Layer 6 of a small transformer language model trained on English Wikipedia (14 layers, counted from 0, width 128).
A neuron's activation on a vector x is GELU(weights . x + bias), where the dot is the dot product.

Input weights of the MLP neurons that the questions are about. A number n stands for (n - 128) times 0.0037.
n26 (bias -0.039): 95, 142, 97, 190, 104, 116, 118, 90, 179, 134, 117, 170, 121, 145, 194, 27, 122, 115, 117, 134, 77, 165, 148, 136, 82, 106, 61, 137, 155, 193, 192, 115, 115, 164, 163, 163, 160, 63, 126, 104, 52, 136, 77, 101, 90, 82, 125, 91, 130, 64, 161, 95, 135, 128, 91, 41, 133, 193, 191, 114, 115, 74, 130, 146, 128, 127, 143, 144, 102, 116, 134, 137, 110, 86, 111, 64, 136, 139, 139, 152, 220, 125, 121, 98, 54, 89, 132, 125, 116, 163, 155, 141, 66, 128, 129, 133, 132, 91, 169, 107, 132, 128, 144, 148, 119, 119, 132, 153, 150, 144, 107, 93, 143, 118, 114, 109, 116, 148, 143, 224, 99, 217, 115, 166, 80, 96, 136, 94
n43 (bias -0.063): 87, 162, 125, 192, 67, 85, 75, 154, 135, 81, 145, 141, 106, 134, 136, 136, 142, 83, 168, 132, 149, 161, 131, 101, 89, 79, 101, 172, 141, 133, 119, 170, 107, 67, 126, 60, 156, 159, 113, 110, 140, 99, 136, 162, 141, 170, 57, 143, 154, 92, 156, 110, 133, 99, 207, 169, 92, 101, 169, 189, 107, 170, 140, 141, 173, 118, 149, 73, 132, 126, 103, 109, 154, 147, 152, 68, 123, 137, 153, 97, 140, 120, 98, 118, 121, 98, 150, 102, 116, 110, 123, 96, 154, 120, 128, 157, 133, 139, 104, 84, 133, 129, 116, 102, 142, 101, 159, 142, 120, 120, 111, 153, 127, 178, 89, 131, 160, 145, 199, 127, 147, 128, 139, 157, 83, 90, 143, 81
n51 (bias -0.013): 109, 127, 120, 118, 90, 115, 67, 162, 131, 112, 133, 186, 129, 83, 136, 145, 121, 95, 137, 135, 150, 159, 144, 91, 113, 100, 100, 161, 159, 111, 122, 120, 142, 191, 89, 128, 130, 68, 86, 123, 110, 80, 73, 171, 168, 140, 97, 157, 92, 121, 134, 115, 108, 154, 119, 145, 200, 138, 133, 157, 56, 129, 99, 109, 93, 176, 161, 79, 124, 149, 126, 133, 120, 149, 119, 116, 149, 134, 138, 221, 125, 120, 197, 145, 166, 169, 88, 114, 136, 198, 79, 139, 165, 147, 104, 76, 104, 182, 132, 124, 157, 118, 102, 97, 133, 82, 120, 138, 150, 70, 117, 164, 144, 111, 176, 75, 111, 122, 128, 89, 115, 158, 119, 169, 117, 147, 105, 156
n100 (bias -0.073): 123, 146, 136, 140, 139, 133, 77, 130, 117, 117, 109, 106, 82, 153, 162, 94, 107, 94, 151, 147, 162, 138, 165, 137, 136, 159, 68, 156, 138, 159, 144, 132, 150, 156, 127, 72, 154, 85, 153, 123, 147, 106, 110, 187, 155, 138, 92, 124, 154, 132, 128, 132, 166, 117, 121, 135, 145, 89, 134, 157, 112, 99, 156, 156, 124, 101, 194, 167, 27, 172, 191, 43, 105, 111, 109, 156, 136, 183, 148, 161, 151, 85, 110, 136, 132, 135, 177, 71, 145, 183, 131, 125, 106, 96, 141, 95, 89, 91, 165, 121, 151, 133, 126, 71, 144, 78, 146, 129, 144, 133, 133, 128, 125, 123, 135, 123, 111, 81, 130, 110, 140, 120, 97, 123, 120, 127, 108, 127
n124 (bias -0.077): 101, 178, 181, 122, 76, 234, 82, 104, 149, 98, 133, 153, 121, 115, 113, 177, 64, 125, 93, 158, 158, 137, 153, 192, 163, 176, 105, 136, 105, 142, 119, 74, 88, 149, 101, 137, 170, 184, 172, 68, 159, 131, 115, 90, 127, 112, 64, 116, 118, 42, 153, 190, 124, 138, 71, 99, 81, 146, 185, 102, 150, 81, 95, 109, 165, 137, 128, 87, 162, 83, 70, 160, 137, 89, 101, 76, 66, 130, 133, 98, 180, 176, 212, 133, 131, 125, 126, 124, 164, 127, 121, 154, 150, 181, 152, 196, 108, 99, 207, 126, 136, 109, 59, 117, 150, 152, 147, 100, 102, 166, 95, 110, 85, 110, 201, 164, 149, 99, 79, 58, 66, 200, 114, 167, 116, 98, 235, 97
n133 (bias -0.070): 74, 141, 178, 133, 131, 74, 53, 122, 117, 95, 152, 160, 120, 136, 105, 85, 133, 176, 88, 132, 159, 141, 78, 201, 126, 64, 161, 182, 196, 101, 131, 130, 130, 138, 65, 110, 135, 145, 102, 106, 158, 78, 109, 200, 129, 188, 75, 123, 126, 147, 123, 51, 91, 157, 92, 140, 137, 165, 177, 118, 114, 96, 129, 113, 166, 110, 106, 122, 123, 125, 116, 147, 129, 173, 137, 107, 89, 54, 152, 122, 148, 122, 89, 44, 128, 170, 139, 105, 154, 102, 98, 118, 132, 150, 156, 149, 98, 177, 130, 124, 107, 130, 107, 141, 124, 76, 105, 116, 139, 96, 110, 165, 159, 122, 173, 134, 123, 110, 134, 144, 117, 165, 93, 162, 80, 155, 122, 109
n137 (bias -0.085): 53, 133, 151, 133, 150, 137, 113, 142, 133, 128, 97, 121, 92, 176, 138, 107, 107, 118, 130, 140, 135, 107, 92, 212, 117, 119, 127, 142, 127, 176, 176, 105, 173, 207, 100, 38, 190, 109, 126, 186, 114, 138, 95, 167, 114, 109, 142, 169, 151, 105, 141, 119, 151, 109, 116, 184, 126, 164, 178, 103, 126, 93, 129, 193, 162, 61, 204, 103, 96, 178, 211, 187, 139, 105, 149, 140, 103, 136, 219, 107, 142, 11, 190, 91, 103, 121, 137, 105, 138, 143, 116, 166, 51, 114, 154, 115, 125, 81, 162, 139, 114, 128, 112, 72, 77, 92, 117, 100, 176, 113, 79, 126, 144, 96, 111, 118, 109, 100, 85, 123, 191, 142, 101, 94, 123, 152, 142, 87
n138 (bias -0.097): 107, 133, 117, 166, 130, 111, 104, 130, 161, 60, 140, 122, 114, 64, 191, 188, 137, 123, 70, 85, 144, 144, 164, 125, 82, 135, 138, 137, 78, 135, 148, 61, 130, 189, 127, 105, 146, 113, 101, 170, 91, 161, 89, 133, 135, 207, 128, 81, 170, 116, 113, 181, 76, 118, 54, 135, 115, 135, 182, 209, 103, 186, 151, 117, 128, 138, 110, 61, 123, 137, 172, 157, 134, 106, 196, 103, 118, 128, 126, 236, 166, 133, 123, 102, 73, 174, 16, 123, 150, 148, 73, 99, 134, 136, 144, 137, 147, 171, 202, 130, 152, 115, 164, 129, 113, 196, 148, 129, 163, 77, 53, 153, 129, 76, 100, 117, 135, 100, 92, 146, 81, 130, 114, 157, 85, 84, 149, 144
n150 (bias -0.040): 123, 121, 117, 133, 133, 116, 99, 134, 134, 97, 142, 81, 119, 104, 126, 159, 149, 93, 95, 93, 159, 115, 139, 125, 135, 94, 44, 109, 102, 80, 126, 86, 124, 140, 81, 103, 182, 136, 161, 122, 96, 97, 93, 141, 119, 131, 135, 146, 160, 151, 161, 169, 164, 111, 146, 132, 147, 183, 145, 162, 115, 117, 108, 129, 167, 182, 166, 142, 95, 86, 132, 105, 50, 45, 108, 156, 139, 140, 106, 153, 149, 115, 123, 105, 86, 146, 150, 168, 182, 166, 146, 222, 140, 111, 127, 85, 120, 148, 150, 167, 138, 143, 114, 130, 75, 55, 189, 124, 127, 150, 162, 163, 140, 129, 136, 154, 129, 106, 129, 127, 98, 158, 131, 135, 95, 116, 125, 95
n182 (bias -0.039): 135, 134, 136, 98, 129, 126, 115, 133, 167, 115, 122, 34, 170, 157, 184, 91, 116, 109, 79, 101, 75, 135, 113, 111, 115, 165, 159, 127, 132, 143, 249, 123, 149, 239, 156, 152, 140, 98, 79, 107, 155, 87, 153, 138, 132, 141, 91, 126, 117, 97, 185, 48, 168, 162, 111, 129, 139, 155, 119, 141, 138, 99, 82, 134, 141, 103, 124, 143, 99, 107, 113, 157, 134, 120, 147, 64, 141, 158, 112, 116, 168, 132, 112, 147, 122, 188, 139, 80, 121, 135, 180, 129, 138, 156, 155, 78, 77, 183, 130, 106, 164, 106, 101, 76, 128, 153, 118, 132, 125, 74, 108, 109, 149, 133, 121, 121, 88, 81, 100, 141, 112, 203, 122, 132, 159, 78, 91, 113
n193 (bias -0.039): 188, 116, 162, 92, 135, 167, 138, 132, 80, 74, 136, 133, 87, 120, 185, 141, 83, 127, 188, 151, 187, 136, 117, 85, 139, 119, 136, 149, 49, 134, 104, 105, 147, 205, 110, 94, 134, 127, 114, 123, 112, 128, 91, 167, 163, 147, 99, 153, 116, 114, 175, 161, 161, 153, 132, 136, 164, 84, 84, 127, 135, 99, 161, 105, 139, 124, 150, 127, 125, 152, 127, 98, 102, 152, 145, 145, 127, 178, 120, 122, 95, 117, 135, 96, 192, 164, 98, 105, 181, 107, 61, 144, 151, 157, 133, 82, 134, 122, 166, 125, 159, 119, 97, 98, 94, 83, 153, 113, 145, 109, 164, 90, 130, 91, 102, 183, 65, 133, 103, 136, 160, 139, 127, 117, 107, 120, 150, 174
n237 (bias -0.035): 103, 140, 135, 94, 133, 176, 92, 106, 90, 115, 155, 196, 132, 76, 208, 138, 86, 112, 142, 138, 132, 187, 162, 152, 161, 116, 144, 58, 164, 131, 150, 129, 139, 165, 123, 140, 119, 148, 121, 110, 172, 142, 151, 101, 160, 137, 117, 111, 69, 41, 103, 179, 107, 154, 122, 69, 151, 123, 149, 148, 107, 87, 73, 137, 120, 137, 76, 88, 71, 152, 117, 138, 183, 153, 158, 107, 133, 91, 145, 147, 115, 121, 63, 142, 180, 97, 122, 101, 142, 131, 136, 103, 107, 115, 129, 101, 103, 139, 125, 104, 121, 160, 114, 140, 143, 170, 120, 117, 156, 71, 133, 168, 179, 153, 164, 142, 76, 158, 103, 138, 135, 151, 109, 137, 77, 109, 142, 75
n307 (bias -0.087): 85, 158, 136, 97, 105, 158, 138, 151, 123, 92, 172, 133, 128, 168, 136, 182, 108, 158, 191, 173, 143, 147, 122, 182, 140, 117, 112, 93, 122, 92, 146, 84, 118, 166, 93, 89, 143, 99, 91, 54, 148, 121, 102, 67, 124, 160, 113, 94, 136, 80, 141, 126, 88, 143, 13, 74, 118, 205, 131, 137, 119, 166, 104, 110, 180, 135, 167, 107, 122, 134, 147, 144, 57, 159, 143, 67, 130, 175, 136, 160, 120, 172, 196, 146, 112, 170, 67, 158, 123, 108, 104, 128, 156, 131, 115, 190, 133, 117, 138, 115, 182, 121, 99, 82, 90, 84, 171, 126, 122, 159, 118, 166, 139, 180, 206, 105, 108, 144, 92, 128, 114, 123, 119, 111, 139, 153, 220, 81
n341 (bias -0.081): 70, 127, 98, 142, 133, 136, 148, 71, 140, 91, 172, 205, 80, 133, 133, 69, 149, 120, 71, 172, 59, 127, 207, 160, 142, 128, 122, 102, 109, 183, 179, 191, 85, 183, 201, 135, 180, 92, 102, 120, 131, 102, 69, 80, 127, 108, 130, 93, 107, 131, 130, 56, 154, 186, 47, 76, 119, 138, 127, 151, 121, 149, 87, 130, 84, 167, 182, 118, 149, 107, 115, 80, 110, 97, 100, 145, 128, 186, 117, 154, 165, 107, 150, 120, 98, 111, 126, 135, 210, 179, 128, 147, 116, 110, 149, 144, 103, 91, 161, 177, 127, 75, 80, 136, 145, 135, 191, 101, 167, 163, 63, 158, 75, 127, 157, 134, 138, 58, 101, 146, 122, 228, 143, 133, 88, 53, 185, 119
n358 (bias -0.055): 110, 146, 128, 9, 151, 104, 115, 172, 118, 104, 121, 148, 153, 116, 129, 140, 137, 68, 174, 149, 130, 148, 127, 194, 153, 112, 108, 162, 136, 138, 147, 133, 116, 122, 167, 91, 146, 141, 148, 46, 108, 187, 120, 125, 174, 99, 92, 131, 97, 149, 143, 80, 108, 101, 91, 95, 146, 162, 99, 182, 125, 185, 120, 120, 191, 146, 159, 155, 133, 126, 105, 78, 133, 172, 106, 88, 153, 148, 120, 112, 140, 138, 96, 155, 124, 76, 130, 83, 153, 135, 124, 176, 123, 159, 106, 148, 159, 73, 164, 131, 160, 100, 118, 112, 124, 102, 125, 117, 150, 158, 64, 180, 107, 109, 167, 109, 162, 118, 102, 157, 139, 108, 92, 111, 60, 131, 75, 107
n360 (bias -0.066): 98, 167, 157, 127, 114, 235, 110, 148, 121, 93, 133, 178, 89, 125, 147, 137, 123, 75, 148, 150, 174, 144, 77, 168, 141, 109, 88, 99, 99, 93, 114, 81, 135, 146, 114, 108, 122, 100, 116, 70, 124, 171, 145, 176, 174, 184, 124, 99, 142, 130, 163, 127, 101, 141, 106, 126, 121, 180, 198, 205, 125, 150, 109, 104, 197, 104, 126, 170, 167, 126, 56, 188, 141, 109, 131, 147, 116, 98, 145, 96, 131, 135, 118, 111, 135, 158, 104, 142, 107, 113, 68, 188, 153, 117, 143, 160, 102, 154, 134, 132, 129, 126, 124, 126, 118, 53, 120, 127, 143, 131, 36, 121, 113, 183, 101, 153, 112, 110, 126, 151, 97, 133, 134, 145, 146, 146, 178, 132
n375 (bias -0.040): 133, 143, 110, 159, 94, 197, 139, 99, 76, 78, 95, 166, 92, 80, 151, 138, 75, 177, 101, 161, 125, 123, 147, 222, 146, 161, 112, 147, 200, 181, 121, 114, 122, 169, 173, 87, 140, 112, 166, 110, 92, 111, 150, 105, 78, 157, 136, 87, 174, 75, 120, 169, 130, 159, 113, 90, 130, 139, 138, 144, 126, 91, 114, 198, 166, 112, 152, 112, 48, 128, 161, 106, 91, 131, 139, 87, 130, 156, 154, 163, 174, 108, 119, 146, 70, 124, 139, 75, 92, 92, 58, 104, 127, 157, 186, 148, 154, 107, 136, 126, 157, 119, 80, 55, 129, 109, 196, 148, 143, 192, 168, 125, 114, 100, 154, 164, 101, 99, 100, 115, 103, 105, 119, 145, 100, 129, 137, 133
n417 (bias -0.066): 61, 147, 88, 126, 160, 181, 112, 65, 124, 100, 137, 101, 144, 139, 176, 97, 89, 86, 118, 78, 156, 126, 192, 97, 171, 86, 139, 111, 179, 125, 201, 198, 115, 104, 129, 44, 170, 134, 100, 150, 114, 154, 138, 161, 109, 106, 103, 135, 162, 117, 144, 123, 136, 171, 133, 109, 115, 137, 145, 133, 94, 105, 103, 185, 168, 129, 146, 113, 126, 150, 191, 143, 114, 68, 96, 108, 101, 142, 160, 176, 163, 49, 105, 133, 113, 144, 176, 130, 173, 168, 159, 111, 105, 99, 154, 108, 179, 47, 171, 125, 98, 117, 113, 104, 101, 100, 162, 111, 119, 127, 126, 111, 85, 180, 197, 73, 121, 128, 127, 89, 173, 144, 127, 95, 129, 175, 131, 155
n418 (bias -0.102): 60, 202, 170, 126, 100, 160, 131, 155, 191, 109, 160, 144, 105, 155, 143, 124, 132, 177, 92, 98, 129, 111, 144, 217, 48, 79, 98, 100, 183, 135, 111, 178, 127, 114, 142, 123, 197, 147, 115, 120, 150, 149, 83, 106, 114, 182, 141, 76, 151, 160, 145, 37, 184, 120, 123, 122, 146, 155, 118, 102, 109, 104, 115, 248, 106, 114, 124, 108, 150, 126, 154, 115, 155, 129, 176, 152, 188, 88, 168, 134, 171, 57, 187, 41, 66, 163, 121, 117, 79, 168, 80, 115, 114, 102, 190, 162, 113, 109, 137, 162, 145, 67, 162, 119, 129, 126, 144, 49, 125, 137, 85, 172, 204, 138, 150, 111, 99, 142, 74, 52, 134, 153, 109, 113, 56, 80, 64, 185
n431 (bias -0.055): 164, 183, 59, 117, 138, 140, 120, 169, 72, 125, 184, 203, 113, 122, 112, 157, 130, 90, 157, 167, 152, 125, 147, 138, 140, 120, 120, 165, 93, 134, 101, 94, 91, 111, 166, 78, 164, 147, 151, 167, 212, 121, 157, 148, 182, 103, 116, 99, 97, 139, 106, 150, 138, 135, 178, 81, 182, 126, 89, 70, 119, 162, 125, 165, 125, 147, 161, 135, 191, 129, 131, 121, 73, 146, 138, 27, 63, 175, 99, 109, 122, 166, 153, 83, 80, 104, 127, 121, 88, 113, 159, 108, 173, 167, 92, 129, 128, 117, 165, 128, 198, 121, 98, 142, 106, 154, 88, 138, 120, 135, 96, 54, 84, 104, 116, 144, 123, 144, 137, 142, 78, 145, 110, 107, 89, 88, 171, 101

Each question shows a token from some text and the vector x that enters the MLP there. A number n stands for (n - 128) times 0.029.

"|": 139, 126, 84, 114, 130, 134, 130, 97, 145, 165, 104, 74, 158, 131, 103, 92, 104, 142, 151, 140, 86, 134, 119, 129, 162, 162, 137, 114, 121, 139, 120, 143, 153, 136, 127, 117, 155, 115, 95, 139, 127, 113, 127, 156, 118, 79, 110, 166, 126, 113, 65, 120, 145, 80, 149, 146, 81, 100, 89, 140, 127, 146, 160, 146, 60, 110, 119, 154, 139, 126, 124, 138, 136, 158, 120, 122, 135, 120, 144, 114, 150, 101, 49, 181, 130, 140, 109, 116, 105, 126, 138, 146, 106, 117, 96, 107, 106, 135, 138, 109, 124, 96, 91, 118, 174, 149, 122, 156, 86, 115, 169, 133, 137, 121, 123, 151, 112, 132, 143, 99, 136, 135, 132, 129, 172, 149, 97, 143
Which of these neurons fires most? n182

" |": 125, 146, 97, 132, 115, 113, 131, 108, 142, 177, 112, 82, 169, 157, 84, 124, 148, 151, 129, 157, 112, 133, 116, 139, 156, 182, 167, 123, 126, 117, 121, 140, 150, 112, 121, 75, 132, 113, 96, 123, 113, 129, 119, 127, 104, 109, 123, 122, 130, 105, 65, 128, 128, 71, 169, 149, 92, 128, 87, 139, 104, 143, 181, 88, 80, 116, 138, 150, 166, 89, 105, 151, 159, 140, 120, 99, 118, 131, 117, 130, 133, 120, 88, 142, 154, 127, 103, 134, 126, 92, 138, 144, 110, 117, 73, 125, 82, 138, 118, 108, 138, 112, 86, 156, 126, 143, 129, 163, 75, 122, 153, 110, 114, 160, 111, 155, 152, 144, 137, 135, 123, 143, 132, 121, 102, 103, 113, 133
Which two neurons fire most, strongest first? n43, n431

"uction": 127, 136, 99, 124, 140, 109, 143, 110, 129, 169, 40, 92, 137, 132, 97, 141, 115, 135, 133, 180, 118, 143, 128, 148, 148, 158, 103, 132, 95, 116, 161, 123, 151, 91, 103, 95, 159, 97, 177, 127, 109, 135, 129, 129, 75, 116, 150, 132, 153, 112, 65, 139, 141, 49, 174, 111, 85, 147, 142, 126, 133, 116, 161, 154, 80, 117, 101, 178, 151, 159, 128, 166, 150, 131, 119, 152, 121, 108, 105, 111, 151, 134, 68, 168, 118, 158, 98, 161, 130, 113, 112, 145, 101, 113, 72, 143, 82, 125, 109, 122, 89, 104, 118, 138, 147, 138, 154, 132, 83, 107, 147, 113, 105, 115, 115, 165, 115, 116, 142, 144, 156, 132, 132, 127, 124, 144, 101, 126
Which of these neurons fires most? n137

" main": 162, 102, 105, 95, 150, 100, 138, 115, 126, 174, 35, 145, 156, 130, 131, 139, 103, 113, 151, 171, 159, 154, 149, 93, 205, 158, 123, 122, 109, 97, 124, 148, 152, 90, 92, 105, 139, 92, 145, 128, 111, 115, 119, 100, 108, 94, 148, 112, 126, 112, 76, 121, 138, 80, 149, 162, 113, 128, 135, 141, 110, 141, 154, 150, 91, 136, 141, 174, 114, 135, 93, 123, 115, 121, 93, 152, 154, 103, 91, 126, 136, 121, 109, 125, 163, 125, 119, 162, 157, 138, 105, 161, 113, 116, 73, 129, 125, 132, 115, 120, 112, 99, 110, 168, 148, 126, 148, 130, 83, 105, 165, 94, 111, 113, 119, 156, 112, 113, 139, 120, 150, 104, 132, 96, 130, 127, 134, 149
The three highest activations, in order: n193, n150, n100

"ley": 118, 159, 132, 126, 118, 144, 137, 107, 134, 145, 113, 82, 163, 136, 76, 138, 142, 139, 133, 150, 77, 156, 109, 151, 138, 151, 105, 147, 149, 92, 65, 123, 154, 103, 128, 139, 169, 116, 173, 119, 134, 111, 111, 102, 107, 107, 104, 132, 134, 97, 83, 169, 114, 81, 151, 163, 84, 117, 144, 142, 97, 151, 165, 117, 98, 108, 81, 157, 188, 138, 121, 146, 162, 105, 122, 136, 116, 107, 93, 102, 139, 161, 95, 169, 190, 155, 98, 131, 122, 107, 123, 150, 102, 118, 134, 120, 118, 126, 96, 91, 78, 85, 123, 166, 145, 141, 152, 123, 75, 75, 164, 163, 95, 116, 116, 158, 113, 136, 132, 129, 107, 141, 132, 128, 177, 157, 104, 143
Which neuron fires most, and how strongly? n124, at about 0.59

" a": 120, 113, 83, 152, 115, 105, 124, 130, 143, 157, 99, 125, 157, 133, 93, 132, 142, 172, 165, 170, 141, 145, 135, 91, 143, 147, 135, 112, 124, 120, 125, 148, 153, 92, 122, 110, 157, 110, 145, 126, 90, 91, 128, 112, 109, 111, 142, 171, 140, 125, 60, 108, 135, 65, 137, 140, 104, 138, 106, 125, 110, 159, 147, 145, 87, 118, 136, 164, 126, 107, 102, 141, 96, 140, 112, 119, 130, 129, 95, 134, 119, 137, 111, 165, 155, 138, 81, 104, 143, 101, 108, 148, 98, 118, 60, 93, 98, 144, 99, 109, 115, 90, 90, 162, 120, 126, 158, 147, 85, 102, 182, 162, 104, 134, 132, 155, 130, 113, 158, 117, 140, 129, 132, 132, 160, 142, 130, 152
Which of these neurons fires most? n51

" Qual": 117, 101, 132, 138, 124, 65, 122, 99, 165, 171, 81, 103, 131, 167, 98, 117, 146, 158, 108, 182, 131, 159, 134, 109, 144, 122, 167, 132, 119, 110, 105, 140, 149, 125, 123, 144, 135, 94, 114, 116, 87, 115, 106, 129, 103, 78, 129, 119, 152, 108, 67, 94, 127, 126, 104, 206, 131, 114, 171, 124, 94, 125, 176, 80, 71, 125, 110, 169, 148, 178, 71, 151, 157, 157, 103, 142, 133, 119, 95, 122, 126, 116, 67, 162, 184, 119, 115, 109, 163, 120, 138, 129, 105, 120, 75, 150, 58, 122, 110, 160, 111, 116, 89, 142, 166, 115, 146, 124, 87, 140, 180, 96, 121, 114, 96, 151, 163, 123, 172, 117, 129, 150, 132, 144, 112, 134, 137, 139
Which of these neurons fires most? n133

"a": 127, 145, 154, 111, 128, 141, 129, 107, 136, 187, 132, 88, 157, 125, 71, 124, 134, 152, 139, 157, 92, 155, 116, 116, 151, 143, 102, 123, 132, 87, 137, 112, 155, 130, 128, 139, 140, 98, 177, 128, 126, 115, 120, 123, 113, 117, 112, 103, 105, 141, 70, 134, 125, 73, 154, 135, 101, 97, 69, 132, 115, 151, 139, 97, 101, 116, 92, 153, 117, 135, 121, 150, 146, 156, 122, 137, 130, 134, 101, 115, 121, 165, 103, 179, 184, 148, 116, 113, 136, 85, 147, 144, 114, 115, 140, 92, 97, 115, 125, 116, 82, 100, 99, 151, 126, 135, 122, 134, 76, 100, 140, 169, 115, 154, 105, 158, 117, 119, 143, 132, 125, 121, 132, 116, 213, 146, 109, 151
Which neuron fires most, and how strongly? n182, at about 0.21

" via": 109, 146, 84, 161, 131, 92, 122, 99, 131, 124, 70, 136, 167, 155, 117, 134, 111, 146, 128, 144, 128, 137, 135, 125, 157, 158, 136, 126, 136, 126, 133, 126, 151, 101, 133, 112, 154, 129, 125, 132, 146, 138, 152, 105, 114, 93, 150, 133, 137, 66, 67, 105, 71, 50, 140, 146, 89, 102, 105, 124, 109, 158, 138, 145, 99, 103, 110, 128, 126, 118, 89, 129, 144, 148, 105, 107, 120, 135, 112, 112, 98, 153, 67, 177, 166, 112, 116, 145, 139, 73, 121, 151, 97, 116, 73, 124, 118, 138, 116, 110, 116, 116, 116, 145, 124, 121, 144, 142, 92, 147, 161, 131, 94, 165, 125, 147, 104, 157, 135, 174, 144, 115, 132, 136, 138, 141, 139, 136
Which two neurons fire most, strongest first? n43, n237

" ass": 105, 156, 91, 144, 133, 146, 165, 76, 164, 146, 105, 119, 126, 137, 118, 147, 126, 146, 130, 144, 104, 153, 142, 104, 114, 176, 121, 88, 120, 135, 96, 140, 150, 84, 123, 110, 196, 104, 107, 128, 96, 148, 113, 124, 97, 66, 136, 134, 128, 82, 89, 114, 118, 26, 178, 115, 80, 144, 112, 128, 115, 175, 136, 137, 81, 135, 142, 136, 155, 198, 128, 153, 118, 116, 111, 117, 162, 75, 126, 148, 138, 133, 89, 104, 157, 147, 105, 186, 116, 103, 140, 162, 107, 118, 102, 116, 107, 142, 128, 87, 115, 84, 107, 161, 129, 113, 184, 123, 77, 126, 129, 141, 88, 138, 110, 153, 126, 101, 119, 116, 130, 148, 132, 108, 157, 156, 151, 164
The three highest activations, in order: n417, n26, n341

" to": 127, 139, 95, 166, 122, 81, 137, 111, 131, 146, 75, 108, 152, 108, 114, 144, 119, 155, 130, 166, 117, 134, 121, 120, 146, 134, 119, 105, 134, 124, 115, 108, 150, 104, 140, 114, 151, 124, 153, 131, 130, 126, 117, 111, 134, 117, 139, 124, 136, 111, 67, 141, 76, 51, 122, 156, 71, 116, 102, 146, 102, 159, 164, 120, 118, 158, 116, 124, 145, 122, 117, 112, 139, 151, 123, 134, 110, 129, 109, 148, 118, 172, 110, 166, 135, 114, 80, 132, 144, 60, 116, 140, 109, 119, 81, 110, 129, 130, 127, 129, 131, 98, 125, 150, 117, 134, 148, 146, 82, 120, 131, 163, 93, 155, 139, 154, 108, 135, 137, 152, 123, 58, 133, 113, 126, 131, 112, 146
Which of these neurons fires most? n138

" None": 136, 129, 116, 125, 125, 109, 128, 113, 124, 152, 130, 111, 135, 153, 117, 161, 153, 160, 123, 179, 97, 157, 114, 128, 141, 145, 161, 125, 110, 110, 90, 89, 151, 137, 104, 100, 144, 98, 107, 100, 79, 128, 80, 132, 125, 118, 122, 117, 135, 127, 81, 141, 127, 36, 120, 185, 90, 126, 155, 142, 83, 141, 167, 81, 88, 137, 65, 118, 160, 113, 112, 160, 153, 149, 125, 185, 120, 139, 115, 112, 131, 144, 71, 151, 156, 136, 62, 156, 119, 80, 142, 146, 105, 116, 88, 123, 77, 134, 126, 112, 102, 129, 95, 145, 162, 120, 150, 129, 81, 142, 122, 160, 133, 155, 75, 156, 144, 158, 152, 151, 134, 96, 132, 144, 145, 137, 102, 148
The three highest activations, in order: n360, n138, n43

" having": 101, 162, 84, 152, 112, 99, 134, 121, 146, 140, 106, 74, 169, 137, 103, 121, 135, 167, 138, 163, 100, 165, 140, 131, 129, 133, 118, 109, 128, 141, 107, 92, 152, 89, 118, 102, 151, 98, 144, 126, 109, 97, 117, 130, 111, 89, 115, 140, 156, 120, 81, 109, 84, 61, 131, 136, 53, 149, 77, 107, 108, 138, 134, 104, 124, 127, 112, 151, 179, 149, 105, 167, 135, 127, 120, 109, 114, 130, 136, 122, 137, 150, 75, 167, 144, 166, 74, 145, 146, 100, 111, 153, 98, 120, 124, 134, 118, 149, 112, 133, 106, 90, 84, 150, 131, 125, 174, 143, 93, 129, 146, 122, 91, 138, 124, 161, 139, 129, 162, 136, 89, 82, 132, 120, 171, 175, 123, 159
Which neuron fires most, and how strongly? n307, at about 0.51

" rest": 135, 150, 92, 160, 148, 126, 155, 97, 141, 157, 58, 84, 78, 138, 121, 129, 105, 150, 134, 173, 60, 144, 146, 139, 165, 138, 129, 122, 103, 134, 125, 125, 151, 105, 107, 146, 164, 95, 129, 139, 95, 137, 116, 105, 101, 113, 154, 103, 149, 115, 67, 94, 88, 74, 130, 161, 103, 118, 111, 145, 143, 148, 176, 128, 63, 149, 131, 167, 140, 128, 125, 126, 130, 150, 115, 181, 118, 95, 99, 137, 134, 132, 50, 193, 116, 110, 88, 167, 158, 139, 128, 165, 97, 118, 113, 140, 93, 127, 106, 145, 103, 84, 120, 128, 163, 137, 167, 122, 98, 153, 153, 144, 97, 97, 84, 161, 132, 113, 127, 132, 112, 96, 132, 110, 89, 142, 132, 152
Which of these neurons fires most? n341

"d": 134, 141, 116, 117, 115, 132, 148, 126, 150, 138, 100, 112, 167, 157, 105, 164, 96, 155, 166, 170, 154, 134, 115, 123, 182, 149, 127, 141, 119, 98, 151, 113, 153, 89, 122, 130, 126, 103, 176, 101, 137, 126, 127, 84, 95, 115, 143, 133, 114, 99, 60, 131, 81, 62, 163, 144, 83, 120, 110, 115, 126, 132, 162, 122, 78, 121, 109, 156, 113, 126, 146, 138, 135, 157, 122, 76, 134, 117, 109, 95, 127, 160, 38, 192, 155, 107, 104, 124, 146, 94, 134, 129, 99, 122, 120, 125, 103, 143, 120, 89, 113, 101, 128, 136, 154, 145, 138, 130, 87, 103, 162, 128, 128, 142, 139, 154, 125, 150, 119, 117, 108, 115, 132, 119, 114, 154, 137, 130
Which neuron fires most, and how strongly? n237, at about 1

" be": 103, 132, 100, 120, 112, 96, 135, 135, 146, 138, 95, 107, 147, 150, 80, 129, 121, 149, 157, 171, 153, 148, 135, 119, 154, 168, 133, 99, 102, 116, 137, 125, 151, 89, 108, 128, 142, 92, 173, 110, 112, 120, 89, 107, 134, 106, 133, 131, 116, 98, 69, 121, 91, 51, 137, 151, 50, 146, 113, 137, 117, 149, 133, 108, 124, 103, 103, 163, 171, 149, 79, 155, 111, 114, 97, 160, 159, 131, 144, 116, 113, 193, 142, 179, 181, 132, 99, 113, 151, 116, 108, 178, 113, 126, 83, 135, 100, 145, 135, 121, 127, 88, 98, 129, 134, 157, 164, 126, 77, 146, 166, 99, 78, 119, 166, 162, 129, 125, 113, 132, 98, 123, 132, 117, 179, 129, 103, 133
The three highest activations, in order: n124, n307, n358

"s": 106, 145, 135, 155, 115, 93, 127, 103, 158, 145, 108, 55, 139, 140, 107, 139, 150, 147, 125, 173, 93, 131, 134, 142, 128, 168, 87, 123, 127, 102, 109, 107, 154, 95, 123, 119, 174, 108, 169, 110, 104, 105, 111, 106, 105, 106, 106, 145, 134, 145, 69, 131, 137, 40, 175, 149, 83, 126, 105, 132, 90, 138, 175, 130, 88, 116, 95, 164, 160, 108, 151, 143, 137, 153, 130, 126, 128, 144, 106, 126, 134, 126, 55, 133, 134, 120, 86, 153, 146, 103, 137, 144, 107, 122, 138, 106, 99, 122, 108, 124, 76, 100, 125, 151, 144, 141, 152, 133, 87, 86, 141, 143, 99, 150, 91, 162, 134, 157, 172, 118, 123, 130, 132, 114, 157, 144, 139, 134
Which two neurons fire most, strongest first? n43, n150